Layer 6 of a small transformer language model trained on English Wikipedia (11 layers, counted from 0, width 64).
A neuron's activation on a vector x is SiLU(gate . x) times (in . x), where the dot is the dot product.
The model reads these tokens: "was " "a " "stud" "ent " "of " "David " "Mos" "he " "R" "ab" "in" "ow" "ic" "z " "in " "K" "ib" "bu" "t" "z " "G" "ov" "oh" "a " "Y" "esh" "iv" "a" "." "\n\n" "When "

The vector x that enters this layer's MLP at each token. A number n stands for (n - 128) times 0.022.
0 "was ": 160, 69, 132, 122, 189, 160, 134, 162, 162, 164, 122, 123, 152, 51, 112, 105, 157, 159, 111, 118, 143, 153, 153, 127, 66, 128, 87, 156, 158, 135, 182, 113, 139, 114, 116, 119, 118, 193, 140, 126, 89, 139, 116, 83, 136, 186, 118, 158, 109, 158, 115, 105, 170, 106, 187, 173, 85, 175, 156, 106, 182, 115, 129, 129
1 "a ": 171, 79, 78, 106, 187, 118, 133, 162, 166, 145, 126, 155, 131, 41, 105, 129, 151, 98, 108, 154, 166, 188, 155, 149, 117, 102, 93, 108, 174, 155, 135, 115, 140, 114, 106, 157, 133, 156, 144, 119, 116, 83, 131, 63, 147, 131, 154, 174, 133, 161, 129, 92, 111, 122, 197, 129, 119, 155, 145, 88, 164, 138, 126, 126
2 "stud": 130, 84, 88, 87, 110, 186, 63, 190, 115, 74, 91, 178, 132, 100, 123, 167, 122, 161, 108, 195, 208, 146, 151, 155, 95, 142, 162, 86, 91, 97, 117, 118, 151, 148, 98, 95, 139, 185, 89, 161, 112, 106, 134, 86, 122, 151, 38, 164, 167, 133, 165, 163, 159, 92, 169, 96, 89, 148, 179, 168, 151, 139, 127, 140
3 "ent ": 168, 72, 90, 110, 177, 140, 108, 108, 134, 144, 106, 126, 164, 40, 108, 146, 171, 117, 133, 141, 150, 157, 151, 132, 114, 99, 113, 142, 170, 116, 163, 116, 118, 108, 100, 161, 125, 151, 149, 112, 118, 109, 86, 88, 137, 147, 86, 150, 91, 90, 111, 119, 129, 90, 162, 110, 83, 163, 198, 96, 157, 120, 97, 126
4 "of ": 151, 99, 94, 120, 180, 164, 104, 144, 165, 130, 153, 129, 132, 47, 112, 151, 180, 90, 141, 136, 131, 149, 146, 140, 84, 89, 141, 126, 185, 104, 192, 95, 132, 136, 85, 132, 103, 146, 146, 107, 78, 118, 56, 75, 163, 128, 107, 142, 133, 147, 127, 122, 131, 125, 157, 150, 119, 164, 152, 72, 145, 111, 114, 126
5 "David ": 154, 75, 114, 147, 165, 134, 97, 134, 108, 143, 126, 134, 160, 55, 112, 141, 183, 143, 96, 202, 105, 181, 180, 148, 144, 138, 124, 147, 178, 136, 179, 120, 96, 108, 104, 137, 126, 135, 139, 106, 107, 105, 50, 118, 133, 135, 95, 146, 138, 107, 113, 121, 135, 102, 125, 147, 90, 204, 108, 104, 147, 144, 123, 129
6 "Mos": 128, 77, 85, 103, 100, 158, 72, 148, 169, 125, 152, 149, 169, 148, 122, 87, 154, 130, 176, 223, 86, 109, 198, 151, 118, 149, 164, 73, 176, 112, 130, 158, 132, 134, 107, 44, 137, 129, 86, 131, 155, 81, 123, 17, 142, 143, 54, 143, 138, 161, 181, 155, 166, 109, 158, 113, 102, 174, 110, 97, 167, 199, 144, 142
7 "he ": 168, 57, 125, 134, 169, 115, 82, 148, 108, 161, 104, 137, 125, 66, 111, 122, 152, 168, 100, 176, 95, 159, 153, 153, 133, 137, 110, 169, 174, 149, 174, 117, 92, 129, 101, 141, 121, 133, 134, 90, 73, 105, 69, 113, 128, 136, 84, 152, 107, 94, 104, 127, 153, 113, 133, 150, 85, 165, 123, 89, 142, 142, 125, 109
8 "R": 167, 140, 76, 122, 66, 187, 127, 126, 129, 131, 140, 137, 127, 123, 163, 126, 124, 185, 139, 167, 106, 114, 202, 161, 144, 165, 139, 148, 178, 148, 140, 116, 146, 116, 109, 131, 104, 154, 125, 113, 147, 57, 106, 82, 161, 94, 113, 150, 90, 97, 240, 154, 128, 130, 137, 175, 63, 167, 101, 136, 163, 164, 128, 203
9 "ab": 151, 147, 116, 138, 149, 147, 29, 165, 135, 131, 115, 77, 130, 121, 123, 83, 127, 162, 141, 203, 106, 141, 141, 151, 138, 101, 96, 145, 165, 176, 93, 137, 146, 142, 138, 87, 132, 160, 159, 91, 110, 110, 115, 68, 92, 100, 110, 145, 90, 126, 158, 164, 123, 129, 128, 122, 156, 123, 146, 108, 74, 181, 134, 146
10 "in": 147, 131, 134, 171, 146, 149, 62, 150, 153, 216, 119, 112, 101, 181, 107, 129, 113, 114, 133, 184, 121, 106, 136, 138, 121, 154, 103, 117, 174, 143, 143, 108, 130, 134, 137, 113, 121, 166, 195, 137, 131, 116, 98, 48, 129, 79, 83, 145, 126, 146, 157, 111, 135, 68, 118, 60, 144, 152, 149, 176, 131, 168, 115, 124
11 "ow": 180, 124, 120, 172, 136, 159, 109, 183, 125, 130, 146, 116, 97, 137, 139, 133, 149, 128, 138, 168, 112, 103, 131, 128, 121, 74, 134, 127, 110, 99, 144, 120, 152, 157, 169, 112, 115, 158, 154, 108, 102, 105, 87, 65, 88, 103, 103, 178, 148, 142, 153, 102, 169, 113, 133, 72, 111, 125, 128, 130, 148, 171, 120, 136
12 "ic": 134, 82, 154, 105, 165, 216, 127, 175, 109, 191, 134, 170, 104, 119, 85, 137, 123, 151, 139, 156, 154, 134, 141, 144, 123, 134, 143, 134, 145, 107, 127, 132, 113, 141, 129, 115, 78, 160, 152, 141, 122, 133, 125, 70, 100, 121, 77, 125, 106, 96, 183, 133, 172, 65, 111, 91, 130, 136, 140, 106, 148, 179, 54, 109
13 "z ": 176, 72, 116, 137, 154, 136, 85, 135, 107, 150, 100, 124, 143, 48, 114, 135, 183, 145, 87, 159, 70, 159, 160, 165, 161, 112, 106, 164, 182, 145, 172, 107, 93, 116, 111, 154, 118, 154, 156, 113, 117, 112, 59, 110, 128, 123, 96, 148, 143, 96, 102, 112, 143, 86, 136, 136, 99, 167, 120, 99, 126, 136, 122, 113
14 "in ": 141, 97, 114, 135, 153, 154, 113, 169, 169, 172, 169, 126, 153, 44, 100, 123, 168, 85, 128, 158, 151, 143, 157, 108, 102, 92, 118, 92, 205, 116, 167, 71, 133, 128, 134, 128, 78, 140, 121, 78, 83, 131, 37, 83, 137, 130, 113, 158, 126, 159, 130, 109, 135, 108, 145, 169, 96, 120, 126, 99, 147, 103, 135, 121
15 "K": 147, 119, 96, 164, 69, 205, 96, 158, 168, 131, 136, 185, 130, 85, 112, 114, 140, 148, 152, 181, 110, 152, 194, 148, 124, 140, 149, 133, 152, 172, 97, 136, 138, 119, 91, 135, 140, 152, 135, 115, 154, 102, 131, 71, 109, 117, 96, 120, 127, 119, 250, 122, 146, 137, 91, 173, 78, 146, 112, 126, 168, 155, 156, 247
16 "ib": 118, 121, 109, 162, 139, 178, 81, 183, 134, 107, 82, 93, 103, 110, 109, 117, 127, 131, 112, 176, 96, 158, 177, 152, 122, 135, 136, 128, 174, 180, 88, 153, 144, 111, 174, 75, 113, 152, 147, 74, 137, 141, 115, 67, 122, 96, 95, 154, 158, 104, 157, 117, 168, 153, 126, 111, 168, 146, 141, 101, 95, 204, 129, 128
17 "bu": 109, 142, 160, 100, 150, 122, 99, 167, 93, 150, 109, 183, 85, 110, 113, 100, 116, 125, 112, 172, 96, 140, 157, 150, 129, 113, 104, 154, 143, 140, 103, 127, 195, 197, 146, 100, 125, 151, 188, 92, 156, 124, 99, 65, 104, 103, 69, 149, 100, 161, 177, 116, 183, 80, 165, 121, 147, 172, 143, 115, 121, 131, 158, 92
18 "t": 139, 115, 115, 144, 174, 157, 60, 139, 99, 193, 120, 138, 95, 149, 112, 119, 108, 141, 105, 122, 144, 115, 138, 134, 123, 186, 113, 140, 133, 122, 132, 139, 108, 146, 134, 151, 108, 209, 166, 91, 122, 104, 111, 49, 120, 146, 122, 154, 96, 140, 192, 156, 143, 84, 119, 85, 127, 130, 108, 105, 142, 171, 81, 139
19 "z ": 151, 86, 125, 147, 152, 138, 85, 144, 103, 150, 105, 119, 146, 57, 133, 132, 173, 133, 95, 167, 55, 156, 173, 158, 175, 108, 92, 151, 175, 143, 175, 98, 96, 125, 125, 152, 137, 166, 150, 93, 116, 114, 54, 103, 121, 112, 114, 143, 118, 117, 115, 107, 158, 87, 130, 141, 103, 166, 115, 93, 120, 136, 142, 116
20 "G": 156, 104, 89, 153, 55, 179, 146, 152, 128, 154, 132, 172, 91, 111, 120, 124, 164, 163, 135, 188, 99, 160, 212, 142, 131, 153, 162, 137, 197, 172, 117, 112, 135, 108, 103, 117, 94, 126, 140, 131, 152, 64, 105, 75, 121, 85, 96, 92, 113, 69, 195, 140, 147, 143, 120, 182, 91, 173, 145, 157, 175, 171, 125, 217
21 "ov": 154, 156, 113, 200, 130, 158, 85, 129, 149, 143, 136, 120, 101, 118, 127, 120, 88, 161, 115, 183, 105, 133, 137, 128, 123, 125, 126, 107, 176, 106, 144, 109, 123, 96, 128, 88, 111, 127, 175, 140, 113, 132, 109, 59, 78, 119, 88, 148, 133, 114, 135, 102, 157, 132, 158, 113, 150, 161, 113, 107, 113, 189, 139, 213
22 "oh": 192, 145, 93, 156, 138, 149, 79, 149, 127, 158, 81, 118, 77, 120, 106, 122, 91, 135, 141, 161, 96, 113, 129, 118, 141, 70, 109, 147, 142, 121, 136, 119, 144, 116, 142, 147, 106, 160, 174, 75, 122, 105, 120, 38, 102, 113, 67, 125, 178, 122, 213, 141, 192, 114, 136, 134, 145, 162, 131, 98, 129, 163, 133, 154
23 "a ": 153, 76, 129, 144, 156, 126, 86, 138, 107, 156, 110, 142, 138, 64, 136, 108, 162, 117, 109, 169, 79, 163, 165, 169, 172, 118, 64, 149, 166, 162, 194, 111, 106, 114, 126, 169, 140, 159, 156, 89, 81, 99, 69, 91, 136, 91, 99, 135, 111, 102, 97, 119, 137, 110, 136, 140, 103, 159, 133, 108, 128, 132, 97, 116
24 "Y": 191, 119, 76, 127, 122, 147, 80, 152, 145, 81, 152, 131, 159, 145, 138, 120, 158, 98, 131, 184, 92, 91, 229, 134, 107, 121, 156, 123, 193, 152, 127, 123, 148, 157, 102, 155, 129, 168, 156, 114, 170, 74, 110, 89, 116, 113, 114, 123, 150, 136, 227, 168, 141, 142, 108, 170, 122, 145, 105, 150, 195, 176, 137, 201
25 "esh": 204, 94, 119, 135, 137, 125, 91, 142, 143, 119, 128, 125, 148, 114, 144, 109, 104, 139, 179, 181, 94, 129, 183, 148, 105, 113, 114, 142, 171, 115, 137, 115, 137, 134, 116, 105, 144, 154, 171, 161, 129, 140, 164, 69, 67, 55, 84, 94, 108, 149, 179, 138, 164, 131, 74, 104, 157, 168, 109, 104, 147, 151, 99, 160
26 "iv": 172, 107, 122, 145, 143, 149, 91, 164, 157, 146, 126, 149, 122, 138, 115, 63, 109, 140, 122, 197, 95, 123, 166, 177, 83, 104, 188, 112, 106, 113, 104, 140, 135, 136, 117, 109, 122, 189, 145, 120, 150, 155, 154, 64, 105, 99, 82, 149, 139, 108, 161, 124, 158, 100, 127, 101, 126, 95, 146, 84, 159, 183, 99, 150
27 "a": 180, 112, 140, 139, 135, 155, 97, 144, 103, 141, 127, 151, 114, 142, 133, 95, 117, 62, 169, 172, 95, 114, 157, 139, 182, 135, 101, 140, 154, 158, 155, 144, 114, 112, 93, 77, 103, 172, 168, 160, 85, 136, 123, 43, 124, 106, 85, 144, 119, 119, 181, 122, 157, 115, 144, 99, 115, 128, 114, 104, 124, 157, 75, 155
28 ".": 178, 149, 133, 112, 176, 169, 111, 166, 170, 149, 157, 142, 106, 155, 126, 134, 191, 140, 125, 186, 189, 126, 156, 154, 125, 138, 72, 165, 160, 114, 176, 139, 127, 141, 93, 183, 89, 158, 129, 86, 72, 98, 93, 106, 178, 114, 43, 126, 156, 141, 155, 122, 150, 68, 116, 129, 136, 178, 135, 56, 156, 133, 120, 154
29 "\n\n": 135, 35, 124, 125, 184, 133, 122, 166, 139, 121, 160, 117, 147, 133, 125, 106, 153, 95, 139, 168, 212, 160, 140, 173, 117, 90, 163, 160, 204, 154, 180, 150, 111, 105, 130, 172, 126, 174, 134, 134, 83, 93, 80, 69, 163, 117, 108, 127, 132, 108, 121, 89, 139, 166, 134, 227, 113, 196, 137, 61, 148, 91, 110, 111
30 "When ": 118, 94, 105, 131, 190, 122, 144, 156, 150, 154, 151, 154, 157, 100, 98, 119, 171, 118, 120, 163, 103, 129, 130, 121, 57, 87, 123, 152, 174, 125, 174, 139, 79, 138, 135, 80, 133, 140, 137, 115, 54, 136, 88, 116, 160, 102, 117, 137, 115, 158, 104, 107, 112, 106, 141, 152, 55, 176, 135, 133, 162, 106, 122, 129

Each question shows the input weights of one neuron of the MLP. A number n stands for (n - 128) times 0.016.

n99 gate: 94, 115, 139, 113, 127, 141, 110, 97, 145, 117, 145, 108, 77, 98, 160, 155, 154, 134, 194, 158, 121, 124, 161, 173, 85, 127, 140, 147, 118, 137, 162, 123, 154, 125, 117, 56, 176, 126, 161, 158, 172, 182, 140, 146, 128, 107, 187, 166, 117, 124, 79, 148, 85, 128, 118, 182, 183, 175, 155, 130, 135, 132, 182, 93
n99 in: 115, 202, 100, 162, 126, 118, 126, 79, 87, 143, 106, 52, 126, 112, 129, 171, 41, 171, 73, 141, 129, 111, 103, 123, 105, 98, 105, 104, 148, 174, 120, 131, 143, 134, 148, 132, 73, 164, 117, 95, 110, 137, 128, 131, 80, 82, 107, 111, 106, 120, 136, 130, 151, 109, 115, 133, 138, 129, 97, 158, 107, 144, 142, 117
It fires most on token 9 "ab"

n51 gate: 112, 125, 104, 145, 125, 103, 138, 121, 149, 148, 101, 151, 77, 162, 105, 131, 42, 116, 169, 118, 109, 106, 121, 125, 104, 161, 178, 140, 147, 111, 114, 128, 153, 182, 124, 134, 118, 115, 103, 119, 125, 168, 116, 178, 161, 167, 103, 132, 131, 94, 163, 74, 141, 120, 104, 167, 119, 130, 150, 120, 142, 145, 99, 111
n51 in: 109, 130, 156, 102, 84, 101, 171, 141, 91, 121, 92, 169, 151, 125, 66, 125, 170, 146, 67, 164, 155, 119, 125, 129, 86, 162, 140, 116, 117, 166, 87, 139, 118, 108, 152, 159, 122, 142, 108, 114, 110, 104, 141, 105, 105, 139, 137, 118, 99, 142, 113, 103, 76, 133, 128, 76, 115, 149, 149, 133, 135, 99, 93, 170
It fires most on token 12 "ic"

n88 gate: 110, 122, 140, 138, 95, 147, 111, 160, 100, 167, 136, 153, 52, 158, 167, 164, 196, 177, 156, 142, 137, 141, 117, 86, 143, 119, 114, 80, 159, 78, 192, 156, 123, 138, 138, 126, 144, 92, 97, 203, 142, 101, 151, 145, 154, 106, 170, 98, 160, 90, 114, 80, 105, 142, 107, 139, 154, 131, 121, 60, 118, 116, 148, 106
n88 in: 123, 121, 110, 19, 76, 104, 163, 80, 152, 205, 134, 79, 189, 110, 158, 144, 121, 144, 168, 145, 138, 161, 179, 187, 157, 108, 119, 124, 110, 107, 127, 128, 115, 146, 112, 129, 65, 110, 148, 143, 128, 147, 82, 169, 146, 97, 125, 154, 102, 90, 173, 139, 142, 158, 129, 125, 152, 166, 150, 129, 156, 111, 151, 113
It fires most on token 20 "G"

n43 gate: 152, 166, 82, 120, 133, 135, 184, 118, 122, 82, 135, 190, 118, 100, 134, 120, 158, 147, 125, 149, 133, 96, 141, 138, 100, 98, 110, 140, 108, 144, 153, 105, 131, 88, 206, 103, 144, 144, 104, 180, 135, 87, 107, 93, 139, 110, 139, 123, 104, 95, 135, 137, 122, 184, 92, 156, 106, 120, 124, 92, 104, 100, 141, 108
n43 in: 142, 143, 96, 138, 154, 168, 120, 90, 181, 145, 122, 138, 157, 121, 125, 119, 171, 126, 106, 112, 151, 178, 150, 148, 176, 111, 114, 130, 104, 121, 150, 157, 132, 112, 171, 103, 108, 87, 170, 88, 139, 148, 81, 106, 106, 142, 174, 114, 107, 100, 182, 204, 98, 121, 131, 143, 136, 93, 70, 126, 146, 65, 207, 139
Its three highest activations, in order, are on tokens 8 "R", 15 "K", 20 "G"

n47 gate: 156, 133, 176, 158, 96, 97, 168, 97, 114, 126, 131, 114, 112, 141, 168, 173, 148, 99, 146, 188, 125, 130, 105, 137, 152, 93, 155, 103, 96, 94, 140, 77, 94, 139, 122, 73, 94, 140, 146, 127, 117, 115, 67, 174, 100, 138, 132, 101, 121, 186, 148, 90, 85, 94, 139, 142, 144, 123, 121, 117, 64, 144, 143, 142
n47 in: 168, 78, 166, 161, 75, 132, 81, 93, 155, 116, 196, 147, 73, 114, 151, 134, 122, 142, 95, 119, 136, 149, 116, 116, 95, 155, 112, 96, 119, 108, 164, 158, 119, 94, 71, 100, 169, 126, 121, 162, 97, 69, 112, 145, 101, 154, 193, 137, 107, 124, 151, 79, 119, 117, 105, 163, 156, 88, 114, 86, 76, 102, 105, 141
It fires most on token 21 "ov"

n25 gate: 133, 189, 78, 138, 133, 81, 111, 155, 136, 121, 110, 116, 136, 150, 107, 148, 170, 165, 133, 125, 86, 44, 101, 139, 140, 164, 146, 129, 122, 112, 157, 98, 121, 100, 114, 167, 129, 143, 103, 126, 117, 135, 113, 125, 124, 135, 105, 76, 73, 93, 94, 91, 91, 138, 149, 85, 136, 152, 103, 83, 127, 91, 171, 68
n25 in: 158, 130, 108, 157, 159, 126, 95, 128, 104, 127, 116, 132, 163, 88, 115, 132, 128, 182, 146, 116, 117, 157, 146, 132, 158, 108, 132, 65, 117, 110, 156, 109, 167, 165, 72, 158, 169, 78, 143, 137, 108, 174, 174, 155, 141, 122, 122, 128, 160, 153, 184, 81, 104, 137, 130, 136, 138, 139, 146, 165, 162, 152, 78, 147
It fires most on token 13 "z "

n68 gate: 108, 119, 156, 121, 121, 121, 158, 100, 168, 118, 166, 94, 119, 82, 77, 138, 96, 179, 130, 177, 112, 127, 107, 136, 126, 51, 109, 99, 162, 110, 118, 121, 157, 152, 140, 116, 124, 118, 153, 103, 172, 142, 160, 146, 113, 76, 117, 118, 116, 108, 141, 126, 104, 183, 133, 98, 92, 104, 128, 110, 87, 150, 107, 194
n68 in: 105, 220, 109, 173, 144, 163, 94, 168, 180, 86, 106, 129, 97, 145, 132, 69, 109, 142, 126, 128, 105, 104, 113, 162, 164, 162, 51, 165, 140, 91, 116, 77, 106, 137, 170, 136, 143, 93, 132, 146, 148, 144, 114, 115, 121, 96, 141, 166, 139, 125, 80, 94, 108, 156, 154, 150, 100, 157, 182, 105, 136, 97, 140, 172
On which two tokens does it fire most, strongest first? 21 "ov", 9 "ab"

n124 gate: 159, 96, 115, 122, 125, 123, 170, 121, 106, 141, 129, 155, 186, 121, 68, 126, 163, 108, 137, 88, 172, 144, 118, 138, 153, 87, 147, 148, 154, 184, 185, 187, 96, 134, 186, 148, 123, 84, 137, 106, 139, 108, 120, 111, 100, 115, 127, 98, 137, 105, 140, 114, 147, 156, 142, 122, 156, 119, 173, 135, 143, 147, 129, 136
n124 in: 195, 83, 162, 139, 36, 42, 124, 146, 100, 162, 125, 132, 143, 84, 112, 157, 148, 62, 141, 117, 141, 166, 100, 141, 141, 144, 126, 140, 130, 171, 156, 176, 123, 87, 149, 78, 91, 104, 121, 123, 118, 150, 129, 150, 114, 121, 129, 117, 106, 86, 170, 180, 131, 120, 96, 127, 62, 131, 137, 140, 92, 163, 130, 121
On which token does it fire most, and how strongly? 20 "G", at about 13

n4 gate: 121, 120, 161, 133, 134, 131, 117, 113, 102, 137, 115, 126, 136, 154, 130, 97, 158, 159, 141, 112, 144, 164, 154, 125, 141, 121, 87, 105, 107, 151, 147, 111, 129, 123, 108, 149, 136, 94, 57, 86, 92, 134, 129, 80, 143, 142, 107, 153, 119, 131, 100, 171, 109, 135, 213, 152, 139, 46, 95, 87, 140, 148, 136, 114
n4 in: 110, 128, 87, 125, 152, 174, 128, 162, 179, 147, 123, 83, 113, 139, 111, 66, 179, 109, 106, 130, 96, 148, 167, 119, 167, 106, 119, 137, 103, 145, 120, 139, 82, 160, 176, 124, 119, 87, 100, 124, 108, 119, 124, 155, 67, 120, 138, 115, 143, 181, 137, 110, 94, 101, 171, 122, 168, 103, 151, 93, 119, 99, 123, 179
On which two tokens does it fire most, strongest first? 14 "in ", 9 "ab"

n84 gate: 115, 148, 163, 194, 111, 106, 121, 133, 135, 122, 146, 126, 162, 91, 68, 140, 139, 156, 152, 142, 128, 109, 87, 127, 127, 119, 133, 151, 125, 115, 148, 71, 114, 82, 147, 97, 136, 93, 136, 94, 90, 173, 156, 137, 84, 105, 113, 155, 151, 139, 169, 91, 155, 111, 168, 138, 144, 81, 148, 166, 132, 147, 93, 153
n84 in: 140, 174, 109, 141, 105, 81, 88, 80, 47, 136, 122, 127, 104, 114, 111, 135, 120, 105, 120, 112, 86, 175, 115, 129, 102, 109, 169, 114, 167, 149, 171, 110, 134, 166, 65, 201, 86, 129, 126, 148, 133, 110, 160, 167, 77, 112, 106, 144, 54, 129, 128, 158, 128, 126, 154, 95, 92, 151, 110, 108, 85, 141, 130, 147
On which token does it fire most, and how strongly? 21 "ov", at about 10

n16 gate: 170, 152, 110, 173, 128, 115, 106, 121, 111, 85, 135, 100, 121, 128, 89, 127, 167, 128, 131, 53, 151, 100, 83, 119, 120, 87, 163, 148, 125, 120, 135, 158, 160, 102, 112, 140, 177, 109, 113, 83, 111, 138, 140, 120, 77, 82, 162, 93, 106, 143, 145, 128, 186, 105, 95, 93, 160, 102, 140, 178, 158, 164, 120, 132
n16 in: 95, 149, 142, 127, 83, 120, 116, 154, 148, 183, 117, 87, 129, 98, 129, 174, 69, 134, 90, 89, 137, 150, 152, 201, 128, 125, 178, 116, 121, 123, 138, 154, 130, 171, 147, 196, 106, 125, 87, 136, 80, 123, 182, 117, 113, 104, 165, 156, 91, 146, 147, 137, 147, 80, 170, 136, 94, 153, 97, 176, 124, 178, 105, 107
It fires most on token 11 "ow"

n64 gate: 186, 124, 133, 103, 157, 126, 176, 106, 49, 103, 122, 92, 141, 164, 112, 140, 129, 146, 154, 127, 178, 89, 185, 143, 140, 152, 142, 112, 123, 117, 99, 133, 73, 78, 148, 92, 119, 111, 141, 104, 122, 146, 124, 133, 142, 111, 154, 91, 180, 121, 123, 76, 157, 174, 132, 150, 153, 180, 86, 99, 166, 111, 133, 108
n64 in: 134, 158, 120, 48, 187, 62, 140, 170, 87, 143, 165, 139, 138, 143, 122, 100, 124, 180, 102, 172, 154, 117, 153, 119, 110, 141, 151, 130, 126, 141, 129, 142, 149, 126, 141, 169, 141, 128, 127, 124, 104, 103, 134, 176, 145, 96, 165, 146, 153, 86, 135, 125, 99, 149, 133, 115, 122, 160, 117, 107, 150, 54, 139, 175
It fires most on token 29 "\n\n"

n55 gate: 108, 115, 114, 109, 137, 120, 112, 128, 196, 125, 101, 92, 86, 139, 101, 111, 132, 86, 111, 205, 128, 175, 130, 174, 134, 167, 108, 123, 91, 116, 159, 135, 130, 102, 142, 125, 130, 125, 101, 127, 137, 131, 162, 164, 108, 123, 173, 179, 129, 140, 135, 175, 128, 96, 86, 155, 126, 102, 97, 110, 104, 139, 112, 162
n55 in: 168, 141, 101, 104, 140, 155, 115, 118, 169, 128, 162, 73, 117, 101, 104, 98, 125, 118, 173, 190, 102, 123, 114, 166, 135, 103, 96, 183, 125, 111, 79, 148, 92, 118, 132, 166, 159, 136, 109, 179, 166, 186, 123, 182, 144, 198, 148, 138, 96, 103, 111, 124, 177, 116, 108, 117, 148, 171, 138, 139, 98, 149, 69, 161
On which two tokens does it fire most, strongest first? 9 "ab", 26 "iv"

n92 gate: 150, 123, 87, 163, 111, 142, 146, 113, 133, 137, 175, 85, 145, 138, 169, 111, 134, 129, 84, 109, 151, 119, 197, 123, 140, 157, 125, 110, 96, 137, 116, 129, 54, 156, 122, 82, 144, 137, 137, 140, 141, 153, 124, 149, 125, 153, 156, 165, 127, 160, 120, 180, 62, 104, 113, 147, 158, 87, 130, 151, 158, 161, 124, 139
n92 in: 134, 155, 165, 132, 125, 111, 115, 132, 163, 135, 88, 156, 124, 134, 68, 115, 97, 102, 124, 78, 135, 114, 127, 83, 90, 129, 106, 132, 103, 178, 161, 124, 189, 133, 151, 102, 143, 125, 145, 90, 161, 109, 163, 126, 157, 122, 147, 225, 110, 96, 166, 85, 132, 157, 126, 123, 49, 118, 123, 115, 98, 131, 112, 137
It fires most on token 18 "t"

n117 gate: 150, 98, 170, 129, 123, 97, 113, 184, 117, 142, 113, 158, 127, 175, 130, 155, 134, 158, 155, 88, 150, 118, 153, 152, 80, 165, 179, 134, 135, 157, 111, 123, 94, 170, 94, 173, 114, 89, 193, 143, 132, 134, 157, 80, 128, 100, 120, 88, 179, 92, 82, 128, 134, 190, 97, 130, 128, 129, 155, 91, 157, 175, 167, 76
n117 in: 121, 145, 79, 157, 71, 85, 102, 151, 92, 126, 135, 107, 105, 182, 167, 128, 135, 93, 122, 117, 125, 140, 133, 128, 211, 173, 107, 115, 117, 111, 97, 103, 134, 112, 121, 131, 136, 115, 108, 102, 141, 71, 100, 93, 153, 78, 134, 122, 120, 106, 124, 114, 139, 120, 149, 136, 87, 186, 127, 41, 81, 71, 69, 94
On which token does it fire most, and how strongly? 29 "\n\n", at about 16

n97 gate: 57, 138, 169, 118, 126, 150, 107, 142, 154, 113, 130, 88, 128, 139, 120, 141, 148, 125, 48, 164, 66, 147, 180, 135, 141, 162, 123, 144, 112, 122, 132, 140, 97, 173, 122, 127, 161, 64, 142, 86, 134, 139, 77, 175, 98, 136, 170, 146, 153, 111, 137, 145, 116, 94, 136, 144, 137, 141, 139, 184, 122, 173, 109, 101
n97 in: 138, 152, 179, 152, 141, 59, 132, 158, 113, 120, 94, 126, 122, 128, 108, 150, 203, 143, 144, 170, 81, 188, 115, 117, 125, 125, 157, 175, 148, 127, 72, 151, 161, 170, 151, 150, 199, 34, 157, 99, 150, 133, 91, 80, 122, 118, 147, 94, 130, 162, 80, 121, 120, 139, 80, 66, 97, 213, 140, 112, 146, 121, 150, 140
It fires most on token 5 "David "

n112 gate: 76, 95, 85, 60, 161, 149, 147, 85, 128, 146, 111, 121, 143, 150, 109, 96, 111, 120, 131, 160, 143, 101, 79, 125, 131, 101, 105, 108, 142, 112, 130, 160, 141, 203, 71, 159, 173, 156, 124, 75, 120, 88, 167, 180, 130, 160, 101, 150, 151, 145, 99, 139, 121, 164, 113, 141, 131, 88, 144, 133, 158, 148, 129, 121
n112 in: 111, 160, 160, 126, 69, 119, 164, 159, 98, 124, 107, 107, 142, 117, 164, 160, 124, 159, 155, 189, 98, 109, 120, 133, 115, 65, 128, 78, 117, 127, 131, 180, 129, 150, 112, 116, 148, 106, 149, 137, 178, 97, 132, 67, 107, 115, 95, 87, 117, 120, 144, 148, 61, 167, 201, 99, 119, 155, 124, 142, 145, 91, 121, 146
On which two tokens does it fire most, strongest first? 2 "stud", 6 "Mos"

n31 gate: 144, 119, 163, 122, 113, 49, 142, 109, 181, 153, 111, 113, 130, 148, 130, 136, 108, 60, 105, 185, 127, 91, 107, 140, 152, 93, 134, 133, 96, 164, 124, 114, 123, 121, 92, 159, 120, 97, 155, 136, 120, 157, 159, 149, 35, 95, 146, 153, 111, 111, 179, 145, 174, 100, 133, 134, 130, 165, 102, 111, 157, 128, 135, 99
n31 in: 89, 147, 132, 158, 63, 148, 107, 148, 121, 134, 168, 120, 149, 125, 129, 125, 161, 152, 133, 115, 125, 147, 72, 126, 83, 132, 85, 186, 162, 85, 116, 145, 102, 139, 204, 104, 107, 161, 100, 172, 109, 30, 135, 109, 117, 160, 164, 135, 156, 155, 145, 86, 86, 86, 95, 76, 111, 178, 143, 130, 123, 153, 67, 76
On which two tokens does it fire most, strongest first? 10 "in", 11 "ow"

n9 gate: 110, 123, 137, 138, 97, 142, 128, 95, 163, 123, 187, 121, 108, 170, 122, 107, 119, 131, 45, 136, 61, 143, 170, 148, 164, 112, 141, 160, 155, 150, 144, 182, 61, 175, 110, 146, 137, 54, 121, 98, 120, 137, 143, 125, 97, 115, 124, 173, 111, 82, 125, 89, 138, 110, 145, 151, 166, 115, 76, 120, 133, 142, 141, 124
n9 in: 90, 144, 145, 86, 151, 127, 152, 207, 168, 101, 151, 114, 88, 149, 184, 120, 64, 120, 107, 103, 122, 185, 157, 129, 133, 175, 77, 142, 116, 122, 111, 209, 125, 71, 127, 108, 162, 178, 185, 185, 121, 147, 80, 73, 152, 73, 185, 153, 164, 129, 167, 141, 145, 138, 133, 112, 135, 101, 72, 179, 70, 138, 186, 146
It fires most on token 16 "ib"

n111 gate: 168, 130, 136, 112, 152, 102, 124, 176, 123, 118, 134, 103, 132, 155, 157, 81, 123, 154, 74, 82, 179, 135, 62, 126, 134, 113, 126, 139, 156, 126, 98, 145, 129, 86, 141, 135, 165, 147, 143, 158, 108, 137, 146, 115, 163, 101, 126, 136, 143, 131, 150, 149, 195, 157, 146, 146, 97, 86, 120, 142, 147, 111, 166, 82
n111 in: 124, 160, 141, 90, 119, 106, 127, 187, 91, 115, 96, 72, 154, 144, 184, 130, 171, 135, 189, 86, 147, 86, 92, 102, 118, 106, 107, 124, 180, 100, 112, 155, 151, 70, 115, 124, 213, 138, 209, 131, 147, 145, 133, 57, 179, 126, 150, 101, 124, 116, 155, 91, 147, 144, 152, 122, 133, 125, 179, 110, 124, 112, 157, 119
On which two tokens does it fire most, strongest first? 29 "\n\n", 0 "was "